Layer 4 of a small transformer language model trained on English Wikipedia (12 layers, counted from 0, width 64).
A neuron's activation on a vector x is SiLU(gate . x) times (in . x), where the dot is the dot product.
The model reads these tokens: " Ko" "b" "le" "n" "z" " until" " 30" " June" " 2024" ")" " |" "\n" "\n" "==" " Trans" "fer" "s" " ==" "\n" "===" "In" "===" "\n" "\n" "|" " Po" "s" "." " |" " Pla" "y" "er"

The vector x that enters this layer's MLP at each token. A number n stands for n times 0.037.
0 " Ko": -44 -8 0 38 -58 -14 -18 -21 73 -76 31 -23 19 4 7 -59 7 0 21 -67 36 -2 -52 -46 -31 -1 -21 -5 25 8 -4 9 -45 2 51 -37 -2 6 36 33 -10 -12 23 7 -46 49 30 33 -3 27 -16 16 17 -71 9 9 -10 -7 -37 24 -16 -17 18 -42
1 "b": -46 -15 14 25 -52 -9 -23 25 15 -50 -5 -37 16 -37 32 4 15 14 -14 -88 29 26 12 -17 -15 42 -36 5 21 -36 19 11 -46 10 43 10 -20 62 10 -24 6 14 -14 0 -3 44 62 59 -4 33 -40 -4 25 -62 -31 -12 -21 11 35 7 6 3 -45 11
2 "le": -54 -8 14 25 31 24 -50 -27 62 -63 39 -49 39 -12 40 -57 4 3 21 -5 22 36 5 -2 -20 -9 -29 -2 -12 22 -53 8 -32 40 11 45 -19 28 35 9 33 11 28 25 -16 -35 66 3 36 -34 -1 53 14 -58 -10 -10 3 -37 -8 -12 -5 -12 -11 22
3 "n": -11 76 15 16 -20 7 -33 16 39 -32 11 -42 -6 -36 27 -10 20 -59 -28 -41 36 -21 14 11 -33 31 24 2 8 16 -39 -2 -66 18 46 14 -25 78 25 -6 17 20 33 40 -3 -24 60 14 30 9 -15 27 -6 -61 24 -20 7 -25 -16 11 25 -30 -29 23
4 "z": -16 41 22 42 21 47 -16 24 77 -43 -27 -1 -18 5 20 -18 6 -3 -44 -77 58 32 -4 -43 -35 36 -36 3 -31 -21 -23 47 -63 20 38 -21 -12 40 40 -3 22 -15 14 11 -7 16 58 -1 25 -23 -9 35 -16 -47 -1 15 -8 -26 0 10 -22 -27 -10 30
5 " until": -43 -1 45 12 16 -1 -29 -6 8 -53 12 -13 12 -2 55 -37 26 20 6 5 -22 -17 -59 -30 74 -5 -14 -4 -43 -20 -40 9 -34 18 31 -14 -17 27 42 -14 -32 -41 5 -22 -3 -45 36 -12 -12 46 -25 -25 -57 -57 21 -33 -32 -21 -30 10 59 -23 2 -6
6 " 30": -2 41 29 27 60 0 -12 -22 -4 -79 4 14 -17 -3 59 -24 36 30 11 -13 15 15 17 -89 12 -4 -4 33 -19 19 -21 -2 -20 44 37 -19 -5 -9 29 -33 -43 -32 12 -30 10 -20 17 10 -35 46 13 -9 21 -24 8 -45 -6 -39 -36 -62 61 -24 -27 23
7 " June": -52 22 11 35 9 -32 -50 4 3 -34 29 -7 -2 -42 62 -51 4 -14 -3 7 -27 34 11 -82 14 42 12 2 -27 -14 -33 13 -18 30 39 -22 9 20 36 -21 -10 -2 -1 -4 -28 48 61 16 -4 18 12 -23 -4 -58 36 7 -20 -30 -79 -13 12 25 -20 -7
8 " 2024": -15 20 12 32 48 3 -29 -46 24 -45 14 0 -23 -31 72 -43 19 -6 -11 -43 -25 69 9 -58 20 -10 -3 -17 -28 -13 -26 15 -36 67 61 -47 1 26 6 14 -38 -2 -6 12 -26 9 22 6 11 14 18 -22 6 -30 10 -42 17 -47 -76 -6 16 -9 18 23
9 ")": -26 16 49 28 48 -3 -27 -15 -1 -61 -1 -2 -13 -30 24 -25 8 43 6 -36 -7 33 -8 -30 20 -24 -32 -20 -57 -13 -20 34 -29 10 41 -64 -27 21 16 -25 -9 -52 9 -5 -24 -20 65 -24 14 6 -31 27 -28 -20 10 -46 -4 -5 -42 18 20 -29 59 26
10 " |": -21 4 37 15 38 2 -16 -24 0 -71 36 2 5 -47 24 -25 31 27 -5 -12 -8 10 -9 -31 47 -17 -23 10 -79 -18 -2 25 -44 -13 24 -39 -12 17 2 -13 -21 -41 17 28 -9 19 70 -36 -18 31 11 24 -34 -28 14 -30 10 -9 -16 12 45 -44 19 -13
11 "\n": -17 0 53 20 28 9 -3 -17 -38 -76 0 -17 0 13 43 -12 28 40 -20 -10 -22 -15 -48 -2 12 -20 -4 -16 -57 -48 19 18 -33 45 47 7 -14 -10 -22 20 -7 -59 48 5 -29 4 47 -21 -1 12 -37 48 -28 -39 -11 -41 -17 7 -49 -19 28 -12 -11 6
12 "\n": -24 -8 57 40 25 1 11 -9 -28 -69 -12 -21 5 21 41 -14 24 43 -3 -14 -40 -12 -82 -15 29 -18 5 -18 -44 -15 3 11 -46 41 42 19 -3 6 -21 11 -27 -39 34 12 -46 -21 50 -16 7 15 -58 35 1 -24 -21 -28 -2 -13 -40 19 38 11 -10 23
13 "==": -21 -24 23 9 18 26 11 7 -16 -91 25 -12 18 -17 27 -57 -3 4 -24 2 -68 -29 -69 -11 10 2 -25 -8 -33 -1 -7 1 -67 11 25 23 9 21 -3 32 -65 4 -17 7 -54 4 4 -39 -1 32 -2 58 -21 -26 -10 9 -48 -34 9 43 31 -26 35 -27
14 " Trans": -7 11 38 -45 -17 -9 10 -13 8 -12 -19 -33 -3 -44 74 -8 11 31 -30 -4 -49 32 -29 -28 -27 -15 -13 31 -43 31 -19 -3 -56 -15 21 -23 1 -6 34 14 -33 -30 12 10 -34 -53 39 50 4 57 -55 2 62 -14 -13 -12 11 23 -56 -8 2 23 -27 0
15 "fer": -49 12 -2 26 -1 8 3 -65 8 -44 13 -19 -6 -22 66 -34 42 27 40 7 -30 -19 13 15 -9 -8 -32 -6 -40 -4 -33 38 -69 13 3 -5 36 10 -60 -22 0 -24 36 6 -17 -43 -18 30 9 -51 42 -8 45 -66 21 -22 -15 48 -14 -35 11 7 -21 -7
16 "s": -24 12 32 34 50 -17 27 -21 22 -32 36 19 -5 -36 45 18 50 24 -17 -38 13 13 -20 8 16 91 -38 -8 -18 36 -46 0 -44 55 38 16 -20 -4 58 -19 -5 -49 12 6 -12 -50 45 30 17 -20 14 15 -4 -42 26 -15 10 -12 -31 29 5 -29 24 42
17 " ==": -10 -53 28 -9 -2 -41 38 14 -3 -60 17 3 -13 -25 25 -62 5 13 -24 11 -5 -18 -29 14 -19 -25 -40 34 -44 -17 -10 7 -36 16 27 10 -27 49 28 33 -52 6 5 33 -37 20 2 20 -5 4 4 38 -74 -71 -1 -43 -29 -30 -14 20 24 -33 69 34
18 "\n": 7 -2 64 41 19 -2 10 -7 -37 -47 -10 -9 -4 -2 51 -22 44 18 5 -19 -38 -10 -74 -19 11 -37 -8 0 -56 -9 18 -14 -50 57 34 3 -19 47 -15 -10 -26 -45 26 23 -22 2 67 10 1 1 -18 10 -15 -24 -20 -34 -1 3 -44 4 27 28 15 3
19 "===": -27 -10 37 35 -12 4 18 -18 -15 -69 1 -10 12 5 47 -63 16 22 -17 -11 -52 -24 -47 -29 5 15 -10 6 -25 19 15 1 -47 43 30 11 -3 6 -16 29 -47 24 -42 9 -57 -12 3 -49 1 10 17 60 -25 -25 -7 -16 -32 -32 -11 62 47 -51 31 -56
20 "In": -20 16 38 -15 -33 -41 -46 3 -15 -34 -16 -32 9 -22 61 -14 28 -2 1 -1 -7 -30 -66 -38 46 -5 -43 10 -28 8 -29 0 -36 -21 19 4 28 -8 27 10 -26 -25 32 19 -27 -42 20 20 12 49 15 5 7 -76 -6 -49 34 -10 -73 -4 56 -16 -31 15
21 "===": -9 -30 32 19 -18 -15 14 -22 -4 -55 -3 -13 0 -15 45 -60 29 13 -25 2 -27 -10 -32 -12 -13 -7 -33 12 -28 9 35 -6 -47 37 31 -6 -23 20 8 27 -47 32 -30 26 -48 11 6 -19 5 7 31 52 -63 -52 -8 -43 -26 -29 -23 52 28 -71 48 -18
22 "\n": 5 -2 61 42 16 -6 11 -12 -41 -51 -14 -15 -9 0 44 -14 46 26 -5 -18 -36 5 -67 -17 13 -42 -13 3 -62 -4 27 -8 -50 55 34 14 -12 44 -17 -1 -28 -49 18 20 -24 12 61 10 7 16 -22 13 -17 -29 -25 -32 -7 5 -38 4 35 17 15 -4
23 "\n": -16 -15 54 34 6 -9 22 1 -43 -55 -13 -26 -8 25 49 -10 36 43 -9 -30 -43 -6 -72 -28 33 -30 0 -10 -62 -3 16 7 -45 47 31 25 9 24 -29 10 -29 -32 18 28 -37 -7 49 -11 12 19 -37 28 5 -22 -22 -27 -12 -10 -38 7 52 -4 -9 7
24 "|": -12 9 29 36 10 -28 26 -3 -49 -65 22 -27 -10 -33 66 2 22 23 -17 -33 3 9 -58 -55 10 12 -24 38 -59 1 -1 22 -65 -44 13 -14 10 -1 -34 16 -33 -9 -22 14 -56 -16 31 -8 -16 10 31 16 -17 -8 37 -23 2 5 -19 17 59 -20 -4 -20
25 " Po": -17 26 47 -33 -62 -30 -9 -16 30 -54 17 -25 -10 13 5 -7 38 -5 -13 -17 -7 9 -56 4 35 -14 -40 41 -14 16 5 -3 -26 -11 49 -47 12 -10 32 2 -60 -38 20 20 -38 74 25 43 22 -23 15 21 16 -23 -5 -15 -1 -61 -23 42 37 -13 -74 -42
26 "s": -15 24 23 -14 -21 -15 17 6 -20 -17 -11 -14 3 -56 2 -14 74 24 -42 -65 9 -6 -49 20 -3 21 -19 -11 26 52 23 12 -43 21 51 43 24 -29 34 22 10 -31 10 17 -39 -19 7 16 20 13 -2 12 65 -24 -14 39 -5 38 -19 17 49 10 1 -83
27 ".": -36 -12 6 9 -8 21 -41 23 3 -94 -20 -34 -39 -43 7 -37 40 45 -2 -35 -18 22 17 -43 -2 -44 -20 2 -16 -31 24 -23 -42 43 -4 26 -28 51 -38 -24 -49 -26 36 10 -43 -14 42 12 19 -15 3 14 -8 6 65 -28 14 3 -6 -2 28 21 -13 -3
28 " |": -10 -24 28 5 47 -12 -16 1 11 -71 43 0 -8 -35 14 -25 31 25 -2 -8 0 -2 -1 -37 41 -22 -42 18 -78 0 5 -12 -56 -11 13 9 44 28 -38 -9 -48 -18 2 11 -27 19 61 -19 -19 -5 26 22 -3 -15 25 -19 16 4 21 25 61 -50 -18 -27
29 " Pla": -8 -16 3 -6 -35 -13 -26 -11 62 -26 3 25 6 -9 52 -22 49 13 -32 -19 27 24 1 -17 -16 -9 -17 68 -14 18 -27 13 -33 -37 33 -37 -11 8 45 42 -3 -63 25 32 -78 19 6 51 13 -22 0 37 29 -31 15 -39 -13 4 -30 17 6 -9 -55 -20
30 "y": -51 74 -19 15 -48 -43 -2 -32 65 -1 6 -61 13 -54 10 -33 18 -13 15 -44 2 -24 -13 11 -8 -39 -35 9 4 23 -9 -2 -19 80 -8 50 8 -34 -14 -31 10 7 -12 2 -54 10 16 38 74 20 4 21 34 -4 -13 13 62 -13 1 -19 19 -7 14 -10
31 "er": -38 48 5 67 20 -44 -22 -8 52 -30 -6 -79 -21 -38 12 -46 -4 -4 -8 -15 17 4 49 -6 -20 5 -37 -3 -33 26 -2 9 -36 37 -36 9 -39 35 23 14 -39 15 63 7 -29 -55 43 -13 24 -8 -59 17 12 -29 -4 -30 3 2 -5 -36 33 -14 -24 -19

Each question shows the input weights of one neuron of the MLP. A number n stands for n times 0.0085.

n40 gate: -51 20 9 2 31 -11 11 36 -12 -12 26 -25 45 -8 16 15 33 -8 -43 42 69 -23 -5 -19 -15 -29 -8 -6 -10 26 -22 -16 -12 -9 14 -5 -31 2 -7 9 34 8 -20 21 -16 -16 -40 -7 9 8 29 -18 12 37 -4 34 5 67 -24 12 -3 7 38 -17
n40 in: -22 26 -8 49 -8 -5 63 -9 -3 -17 8 25 -30 -6 13 -24 -64 6 -21 -43 5 -18 -28 6 15 20 -37 2 16 -26 15 -4 65 -41 -2 25 -16 10 -11 -5 20 -31 -4 -15 -25 37 -11 13 5 6 6 -7 3 -7 36 14 30 50 -34 -23 -12 -13 24 -8
Its three highest activations, in order, are on tokens 24 "|", 26 "s", 30 "y"

n11 gate: 12 -36 -4 9 47 9 14 -2 -13 0 10 17 -20 -25 -5 -39 -30 -42 24 -2 28 -12 -20 -20 21 10 2 28 -7 44 33 2 -35 -19 -13 17 -26 -1 17 -4 -4 5 -2 -10 -2 -26 0 -6 26 -48 -20 2 -16 -29 14 -10 -20 10 5 4 -41 -8 30 16
n11 in: 52 -1 1 28 -57 -35 -12 -20 5 -19 -15 7 12 -26 9 -16 26 -3 1 16 39 -17 -23 -17 -8 21 7 -1 22 18 -10 1 20 5 9 3 35 9 8 -5 -7 -26 -10 -2 -42 -21 -36 23 -13 -28 -17 25 -21 43 -26 -35 12 19 -41 -12 9 -8 13 44
Its three highest activations, in order, are on tokens 17 " ==", 16 "s", 21 "==="

n71 gate: -40 -14 13 13 -38 -4 -7 2 7 14 -12 -40 15 14 -14 16 -7 54 1 23 -23 25 30 11 -8 4 -39 -18 -4 -20 13 -39 29 38 -38 4 6 20 -60 33 15 -49 -13 27 24 -3 -2 -27 17 41 12 22 -19 22 -9 25 -19 5 -20 -33 22 16 21 -4
n71 in: -19 -12 32 17 -17 1 24 -16 4 -36 33 42 -1 -11 -34 31 2 37 -52 13 12 -1 -4 19 -5 -8 80 2 -46 -27 17 20 -5 25 -17 -37 -3 8 -45 41 2 53 3 -31 -23 -34 -22 32 14 9 32 7 -17 26 9 -4 3 4 -20 33 1 -31 5 11
It fires most on token 11 "\n"

n42 gate: -34 -4 6 17 -3 -34 -4 46 -1 24 3 35 -1 -1 10 43 11 26 27 -8 19 0 17 13 -12 -12 11 -2 -21 -11 11 -14 -22 11 -50 15 -13 4 -31 -35 19 17 13 11 -10 -26 -26 -2 36 -14 24 -11 -6 -9 -5 18 13 -7 9 -52 -5 -24 -25 -18
n42 in: 24 14 -2 -38 1 -8 -15 -26 -12 -24 34 -21 16 -29 -6 -16 9 -40 -23 -11 -9 -27 12 15 12 27 23 1 -2 -19 17 -27 19 22 7 -39 32 -44 20 -3 -56 -9 5 4 35 12 5 1 -4 10 8 14 6 -10 -17 7 9 22 -3 30 28 16 5 -11
It fires most on token 30 "y"

n111 gate: -30 18 -4 8 3 7 -7 -13 -11 33 39 -11 -23 25 -19 18 -12 19 -52 23 -27 -3 -32 2 -10 -27 -12 -46 -6 -60 -45 -14 -13 39 -19 -15 0 -29 -24 19 63 18 -31 -2 4 -11 22 10 20 21 -4 -73 18 3 -25 -15 -6 -13 -2 14 -5 -29 11 12
n111 in: -2 8 11 -1 5 19 5 -37 -2 0 11 30 14 4 9 19 8 -20 20 -4 20 43 -17 9 79 1 20 1 27 15 29 0 10 20 40 9 -81 -28 1 -3 -48 -33 19 9 49 -12 -19 -5 -21 -44 11 -1 14 -7 1 12 51 8 28 -13 15 5 1 -30
It fires most on token 8 " 2024"

n49 gate: -40 -38 -46 -18 -3 -8 17 -2 -2 57 -23 -5 -3 1 -1 6 15 14 -5 8 23 30 -17 -40 -50 -23 9 -6 1 1 17 -17 17 -13 1 -1 24 36 27 21 -14 -3 -10 -5 -13 26 71 -5 18 6 19 -20 -22 -12 -13 45 13 9 15 -1 -15 -3 16 0
n49 in: -23 -9 -29 25 -22 -6 -5 -12 -10 4 -24 1 -9 22 -34 -50 49 2 -7 9 -1 23 9 -39 2 -16 5 -29 3 12 4 5 31 -10 42 -13 8 -9 -7 14 -26 -14 2 -12 -14 29 57 0 -10 -5 -3 -47 -4 -8 -22 51 12 16 3 -19 -15 18 16 35
Its three highest activations, in order, are on tokens 0 " Ko", 7 " June", 1 "b"

n43 gate: -40 6 -15 -1 -58 -17 20 28 -22 -12 -1 24 -46 -14 -2 11 3 -4 9 20 12 22 -3 17 -2 17 6 -19 -10 13 -23 3 28 12 6 1 10 2 31 21 7 -22 3 -27 -4 10 18 0 -3 10 1 42 4 53 22 32 -52 -10 21 6 -29 6 0 -25
n43 in: 7 32 33 15 12 38 -2 -7 1 20 14 26 36 4 31 16 40 -12 -6 13 -31 -16 24 9 8 1 26 -25 0 17 19 4 7 -4 -10 9 -23 5 -11 -40 -25 -22 8 -29 -4 15 13 -25 -21 -9 -22 -42 31 37 17 0 26 2 -2 -18 18 -27 -44 -9
Its two highest activations, in order, are on tokens 17 " ==", 21 "==="

n109 gate: -45 30 18 -5 -1 -11 16 -1 14 -6 -32 38 11 30 16 29 -30 27 -29 -1 4 33 33 -10 21 -39 -36 27 26 26 11 3 35 -11 -43 46 -12 -9 -7 -16 -15 32 -9 52 -35 -1 -14 -21 -7 -16 -11 -11 -23 -31 4 1 -30 -3 11 24 -22 -49 -26 -7
n109 in: 5 -10 5 3 -7 4 23 -13 2 14 -11 -21 -57 20 -28 5 -13 19 34 1 16 20 -18 -26 20 -38 -7 -1 -14 0 -18 10 25 -3 3 21 -14 28 15 10 17 6 -46 39 52 -3 -14 -5 -17 41 14 -10 -29 -23 -11 -10 -69 -6 45 34 0 -17 -8 -20
It fires most on token 21 "==="

n63 gate: -20 -13 3 22 28 14 -28 51 -1 -3 -18 3 13 8 44 -8 -26 27 -20 -22 23 1 29 10 23 -28 35 20 55 -34 4 18 -21 -34 -31 -12 32 76 -17 -31 28 9 -7 -21 -17 7 -7 -22 15 -20 18 -8 -14 6 15 -5 16 17 -13 13 -31 -7 38 10
n63 in: 44 -24 -26 0 34 33 -9 0 9 -12 -7 5 -39 19 4 14 -4 53 9 -37 37 -14 23 9 -27 -39 -14 -18 23 -22 -33 6 -24 5 -32 -8 11 41 1 -18 -10 -2 -17 -9 -27 -18 -4 -1 11 -12 0 -53 7 30 -23 24 20 -10 -15 1 4 6 31 0
Its three highest activations, in order, are on tokens 27 ".", 4 "z", 9 ")"

n129 gate: 0 -53 6 -43 -11 0 14 24 -35 38 -12 -46 20 -6 7 21 -23 -13 -35 3 15 7 -47 -15 -8 17 -39 40 39 -9 -42 6 -2 -2 20 -6 9 8 -29 -16 -1 2 -41 39 0 6 37 -22 11 -4 -13 28 -47 -14 34 0 -9 18 -8 -19 -44 17 20 -4
n129 in: 11 -4 -2 17 -2 -12 -27 -19 32 -34 -16 29 -7 42 37 -9 13 0 -19 -18 -50 3 1 39 -52 -27 22 -13 -11 37 14 27 -9 -15 -22 -13 -23 2 7 22 -25 20 12 -16 15 14 -38 25 1 11 62 -14 20 -9 -7 40 26 -27 23 -10 4 -5 30 38
Its two highest activations, in order, are on tokens 17 " ==", 21 "==="

n123 gate: -11 1 9 21 34 8 -18 11 -2 -25 -2 8 -38 35 -22 -11 9 33 2 8 -28 -1 -24 -19 34 7 30 -23 45 -10 15 -44 -13 -50 10 14 21 9 -29 44 34 8 -19 8 -2 -18 20 1 4 -10 -14 -8 18 -26 -2 32 6 72 6 -31 3 -31 -9 12
n123 in: -11 -38 19 47 -1 -2 4 -25 37 13 35 -8 -7 48 -36 -7 11 -18 23 11 -30 3 -31 -8 14 19 31 -72 35 -7 20 -24 -23 -42 11 -12 59 -4 -26 -5 9 -3 29 -12 -6 -18 24 -11 30 -8 31 14 16 -6 -12 21 -2 -12 -21 7 1 5 13 -23
It fires most on token 12 "\n"

n69 gate: 53 -21 20 -16 18 -32 -19 23 -13 37 9 -13 37 34 25 -21 -16 -9 15 -20 35 6 29 45 -19 -2 3 34 -20 17 9 24 -35 13 17 22 -31 3 1 -4 -13 -15 -8 9 -41 -32 9 -23 -48 -26 -14 2 5 22 -32 44 -2 -3 21 -14 -12 -7 22 -24
n69 in: 42 -1 -11 -2 10 8 -51 -13 22 -12 28 -9 -16 -6 -62 -30 -10 -25 9 -4 -7 -28 -4 -30 22 14 -31 2 25 -19 -37 -10 -32 -20 21 45 -24 -4 -5 37 17 -15 -43 -20 -50 -35 2 -28 13 18 -18 3 31 33 -63 -16 43 -5 54 15 14 -3 -37 -5
Its three highest activations, in order, are on tokens 31 "er", 2 "le", 26 "s"

n130 gate: 12 -1 16 -1 10 5 21 6 -6 -28 20 -20 36 19 -26 -21 -58 -22 13 -9 16 11 16 24 -12 -8 -25 -34 -9 -2 8 11 27 3 11 -24 -68 -4 17 15 -7 -7 -56 -11 15 -63 11 31 -20 40 27 -6 12 -8 15 -19 -16 11 -18 4 0 23 -4 -17
n130 in: -54 22 20 24 -3 16 -16 9 -30 -47 5 39 10 1 -20 -6 1 27 -17 -25 -4 3 -30 -1 22 13 -16 -9 53 18 -37 -12 7 -26 -9 -5 18 21 -10 21 30 16 5 17 25 16 20 -26 6 4 -15 -16 -17 19 -41 -21 -25 -5 -2 42 -16 -1 18 -9
Its three highest activations, in order, are on tokens 9 ")", 5 " until", 0 " Ko"

n189 gate: -28 -28 8 23 21 -8 28 27 14 -2 14 14 -22 5 15 44 -15 -36 -55 -44 1 -9 24 -23 29 7 12 1 -3 19 -28 2 13 -5 -7 34 -28 7 -3 37 42 -27 31 -7 -18 6 -30 7 44 1 -6 11 -4 6 6 -4 -14 10 2 -11 0 15 -5 4
n189 in: -12 -7 3 17 11 19 14 46 -10 16 -28 14 -31 -5 25 10 -1 4 -24 -12 10 30 0 -19 -7 1 44 -19 -13 37 -28 12 45 25 9 40 -4 -1 30 24 5 -4 12 -20 -31 23 8 14 6 -9 -20 19 -1 -9 20 -53 -19 5 3 25 -4 13 4 5
On which token does it fire most, and how strongly? 16 "s", at about 4.9

n125 gate: -50 -25 -34 -15 -35 28 68 -18 -10 18 -27 -11 8 39 25 38 29 -3 30 17 47 2 17 43 -15 2 -5 1 -8 20 19 -13 6 15 3 6 -14 -9 -39 46 -15 -3 -5 3 18 -8 -1 6 -29 24 5 1 -26 14 -10 -6 -1 -4 7 -44 1 -19 -5 19
n125 in: -35 -45 -55 9 -27 -8 47 -14 5 28 -17 -16 -34 6 47 25 19 29 -18 1 8 19 14 35 -10 4 28 13 -13 48 13 -3 -28 28 18 3 46 11 21 -3 10 8 4 -25 40 17 -16 -2 -17 -3 -5 25 -13 36 -28 -22 -26 1 -32 12 24 -34 -6 22
On which token does it fire most, and how strongly? 27 ".", at about 0.42

n45 gate: 15 9 6 -9 49 1 14 32 -18 -21 24 -26 -29 -11 -11 2 3 -17 19 -14 14 -35 8 -6 -34 37 -4 2 13 -34 -5 22 3 -16 6 -9 -23 -31 -19 -26 34 7 20 -20 19 -7 9 5 -33 -3 -21 -20 20 -14 33 44 -6 -28 10 -28 41 10 -16 -37
n45 in: 2 -7 17 -19 -17 -43 -7 7 17 -6 -18 -31 -12 -55 -8 23 8 -39 31 16 22 -19 -3 14 -1 28 -8 34 -39 18 -9 -5 15 4 0 -22 -4 -6 -15 -7 7 -2 -8 -30 -31 -17 15 17 -2 5 2 5 -27 -29 -9 -22 -4 -31 -9 3 36 42 13 11
It fires most on token 3 "n"

n68 gate: -6 10 -2 -5 5 -1 3 -8 31 -4 -1 -2 9 11 27 -14 -1 -21 -6 -13 -74 -9 -5 39 0 17 42 -13 -23 -37 -21 -18 -20 -20 5 -2 -24 16 33 24 29 10 -9 4 -12 21 -17 -16 22 3 -19 42 25 -10 16 25 40 45 8 -21 -20 19 8 -10
n68 in: -12 21 10 1 59 15 -48 17 -4 -4 17 -5 11 21 10 -22 -13 -17 -7 0 -42 -2 -24 -14 32 -9 10 1 32 -28 -5 -26 -4 -35 -20 -36 17 -25 -6 -24 20 -6 13 -14 -7 12 14 30 19 3 2 1 9 -29 7 40 31 -21 -9 16 7 17 17 -14
Its two highest activations, in order, are on tokens 13 "==", 7 " June"

n163 gate: 4 0 -24 9 9 -5 -1 -21 -5 -16 -16 8 -21 1 -31 -10 4 -11 -9 6 26 -6 -12 -16 -3 -22 15 -6 24 -8 10 -22 -18 -3 -42 -11 26 5 15 38 0 27 -9 19 9 -47 2 -6 -23 48 31 22 -34 -18 -28 -17 -33 -14 -18 -20 -2 -6 18 -32
n163 in: 6 -19 -11 -5 -33 -20 1 10 1 3 38 -6 8 45 17 16 -33 -7 57 -57 -17 18 -14 36 37 -6 -5 -6 29 2 15 7 -10 32 -10 -16 -9 0 -18 19 3 17 -3 29 -24 -18 -7 -16 11 19 -10 28 48 -4 4 -27 11 13 21 -27 -18 -13 31 2
Its three highest activations, in order, are on tokens 0 " Ko", 19 "===", 7 " June"

n77 gate: -4 12 -5 24 15 18 7 -7 38 -22 10 -12 -19 -11 -37 12 17 -1 25 31 2 -31 -23 24 9 -11 5 -88 21 39 1 -29 5 6 1 -18 27 7 30 5 14 20 -12 13 -30 4 38 -22 -15 8 9 2 52 47 2 -17 -17 -6 -20 0 -9 -1 13 0
n77 in: -21 -40 1 -13 -22 30 -14 -24 13 -8 0 16 -8 29 -17 29 3 17 -22 -6 -17 9 -12 24 -29 -6 5 1 18 14 7 19 11 -18 -5 -16 31 3 -7 36 -25 -2 -24 26 -2 18 21 23 4 2 -24 21 0 9 -15 -3 23 -32 -16 -16 -24 -10 -20 1
It fires most on token 0 " Ko"

n89 gate: -7 -14 -13 47 26 0 34 -12 -12 -14 9 24 23 24 2 13 -55 3 -15 -9 20 -23 21 -13 -5 1 12 -10 9 25 17 2 11 -21 7 31 1 62 4 -3 -19 12 -61 8 -10 2 11 -27 -5 -2 2 -12 -2 -40 34 -20 -41 -6 -16 10 14 6 15 -11
n89 in: -28 -34 -31 16 -27 2 -18 29 26 5 -23 27 -13 -8 32 22 3 -21 3 -8 15 -8 -27 -5 4 14 -36 19 -23 -23 1 21 27 -7 -6 25 -19 -41 -5 2 8 -12 -17 -24 13 3 24 56 -22 -22 -3 20 22 12 -3 9 15 -14 39 -32 15 -53 10 18
On which token does it fire most, and how strongly? 1 "b", at about 2.1

n24 gate: 26 -3 12 32 -1 19 -20 -8 13 35 25 2 61 9 -4 11 20 -3 42 18 3 -26 10 -23 -17 33 -13 -23 -3 -17 46 -23 -11 17 6 8 42 11 -25 -6 -10 17 22 -66 -7 6 57 30 5 -4 -20 -24 -13 31 -26 51 46 -1 -7 -17 -5 24 17 21
n24 in: 14 -10 -38 16 -13 24 -28 -13 -29 7 27 -8 -15 5 -17 -32 13 25 30 26 6 20 -5 -4 -28 18 -60 -15 24 -54 -26 -18 13 29 16 -40 -6 16 8 3 5 12 -38 28 -9 10 -33 0 -9 15 -28 -3 -4 9 -33 -17 13 23 -3 5 -27 7 7 -18
Its two highest activations, in order, are on tokens 1 "b", 3 "n"

n97 gate: -1 -12 28 25 -14 -8 -5 22 16 -7 -19 29 -29 2 5 28 -13 6 1 -31 38 -10 21 -17 39 -52 20 -13 -16 23 14 -17 10 14 2 -18 -3 33 -4 -12 34 -10 20 5 -6 -14 -59 10 23 25 25 -4 19 2 -18 -2 -31 -34 2 69 3 -15 5 -5
n97 in: 6 -33 -16 -20 45 6 -48 32 -3 8 3 5 -13 -32 -6 -10 -20 -15 -19 -35 3 14 -30 25 32 53 13 -8 15 -4 31 53 -10 -9 -33 -7 -3 -22 9 -23 13 -17 24 -16 -11 20 -8 -8 -7 45 18 -9 -18 -16 -26 1 -20 -25 26 -43 12 -3 2 15
It fires most on token 4 "z"

n60 gate: 12 39 12 6 6 25 7 -4 -34 15 8 38 -8 -7 12 -9 25 -61 32 -15 -17 -7 6 28 17 9 3 -23 25 -10 38 5 -27 -10 -8 -47 -8 -7 6 -8 -15 58 48 -9 -13 2 14 5 29 -17 -1 -3 -21 24 1 -23 18 1 3 -10 -5 -14 11 47
n60 in: 19 47 -13 -11 16 7 -13 23 -35 2 -3 52 0 7 -4 35 29 -27 29 -21 19 -15 20 -11 12 -7 -6 29 13 10 9 23 -33 -4 -28 -13 -36 -14 -41 -40 14 11 16 -3 4 -29 31 34 11 -13 31 -28 18 0 9 -23 23 5 15 -24 -6 -15 48 40
It fires most on token 3 "n"

n171 gate: -1 10 38 6 -60 39 -19 16 7 29 4 29 26 6 3 -12 -7 9 8 -2 9 -8 -33 -2 2 -15 22 -18 -16 -11 -20 -17 16 -13 35 32 3 0 -5 13 -11 21 -17 -5 -10 2 -21 -57 21 81 -16 -18 1 15 -21 17 -17 -35 33 -9 2 -15 -9 70
n171 in: 11 -1 -52 -45 -2 11 -5 -27 -14 27 42 -59 -43 6 17 -20 -14 -5 5 25 -14 8 29 13 -13 -29 -3 -32 7 -26 -28 -8 28 18 -7 19 -38 -39 49 -11 7 -51 -4 7 25 30 54 14 -46 -37 21 -12 -22 -21 30 23 0 -9 -47 3 40 17 10 -26
On which token does it fire most, and how strongly? 5 " until", at about 1.6

n31 gate: 24 -8 47 5 -17 56 11 3 -24 20 -6 41 2 10 37 -29 -6 7 17 2 6 9 2 4 2 16 -30 24 36 1 18 20 -35 -11 2 -18 2 -2 6 -38 14 -8 -2 5 39 10 -8 -4 15 -4 -1 -6 -43 -23 9 -1 29 14 19 18 -2 25 28 -18
n31 in: 32 -30 -21 -8 -2 -9 39 -26 -7 3 12 -82 8 -32 11 -10 -15 8 14 28 -3 -4 2 -30 -11 14 -25 -34 -41 -27 -26 -13 -12 -14 31 -9 -20 36 32 -15 10 41 -9 -9 4 35 -16 2 9 -23 19 -26 -4 -38 12 1 35 -23 -22 51 6 15 26 31
Its two highest activations, in order, are on tokens 21 "===", 17 " =="

n103 gate: -17 -8 -42 -13 -13 -45 -1 -5 16 -20 -42 -8 32 12 12 -1 33 7 39 31 -19 -38 13 -4 8 -24 5 4 -3 -8 -4 24 40 -20 -35 -57 18 -53 -1 4 -3 36 -3 -19 19 -25 46 3 -11 -37 -18 36 -2 -11 7 16 2 -42 -10 -3 30 30 -21 -4
n103 in: 38 -32 -3 -60 -5 1 4 -55 -2 -11 10 -2 -10 -13 2 -21 -37 30 -12 -12 25 32 -1 -18 22 15 21 14 34 27 -8 -12 -11 13 23 27 18 20 -28 1 -19 -35 -1 33 18 9 23 39 -21 38 -40 -52 7 6 -6 35 22 -36 -52 -21 19 32 39 27
It fires most on token 20 "In"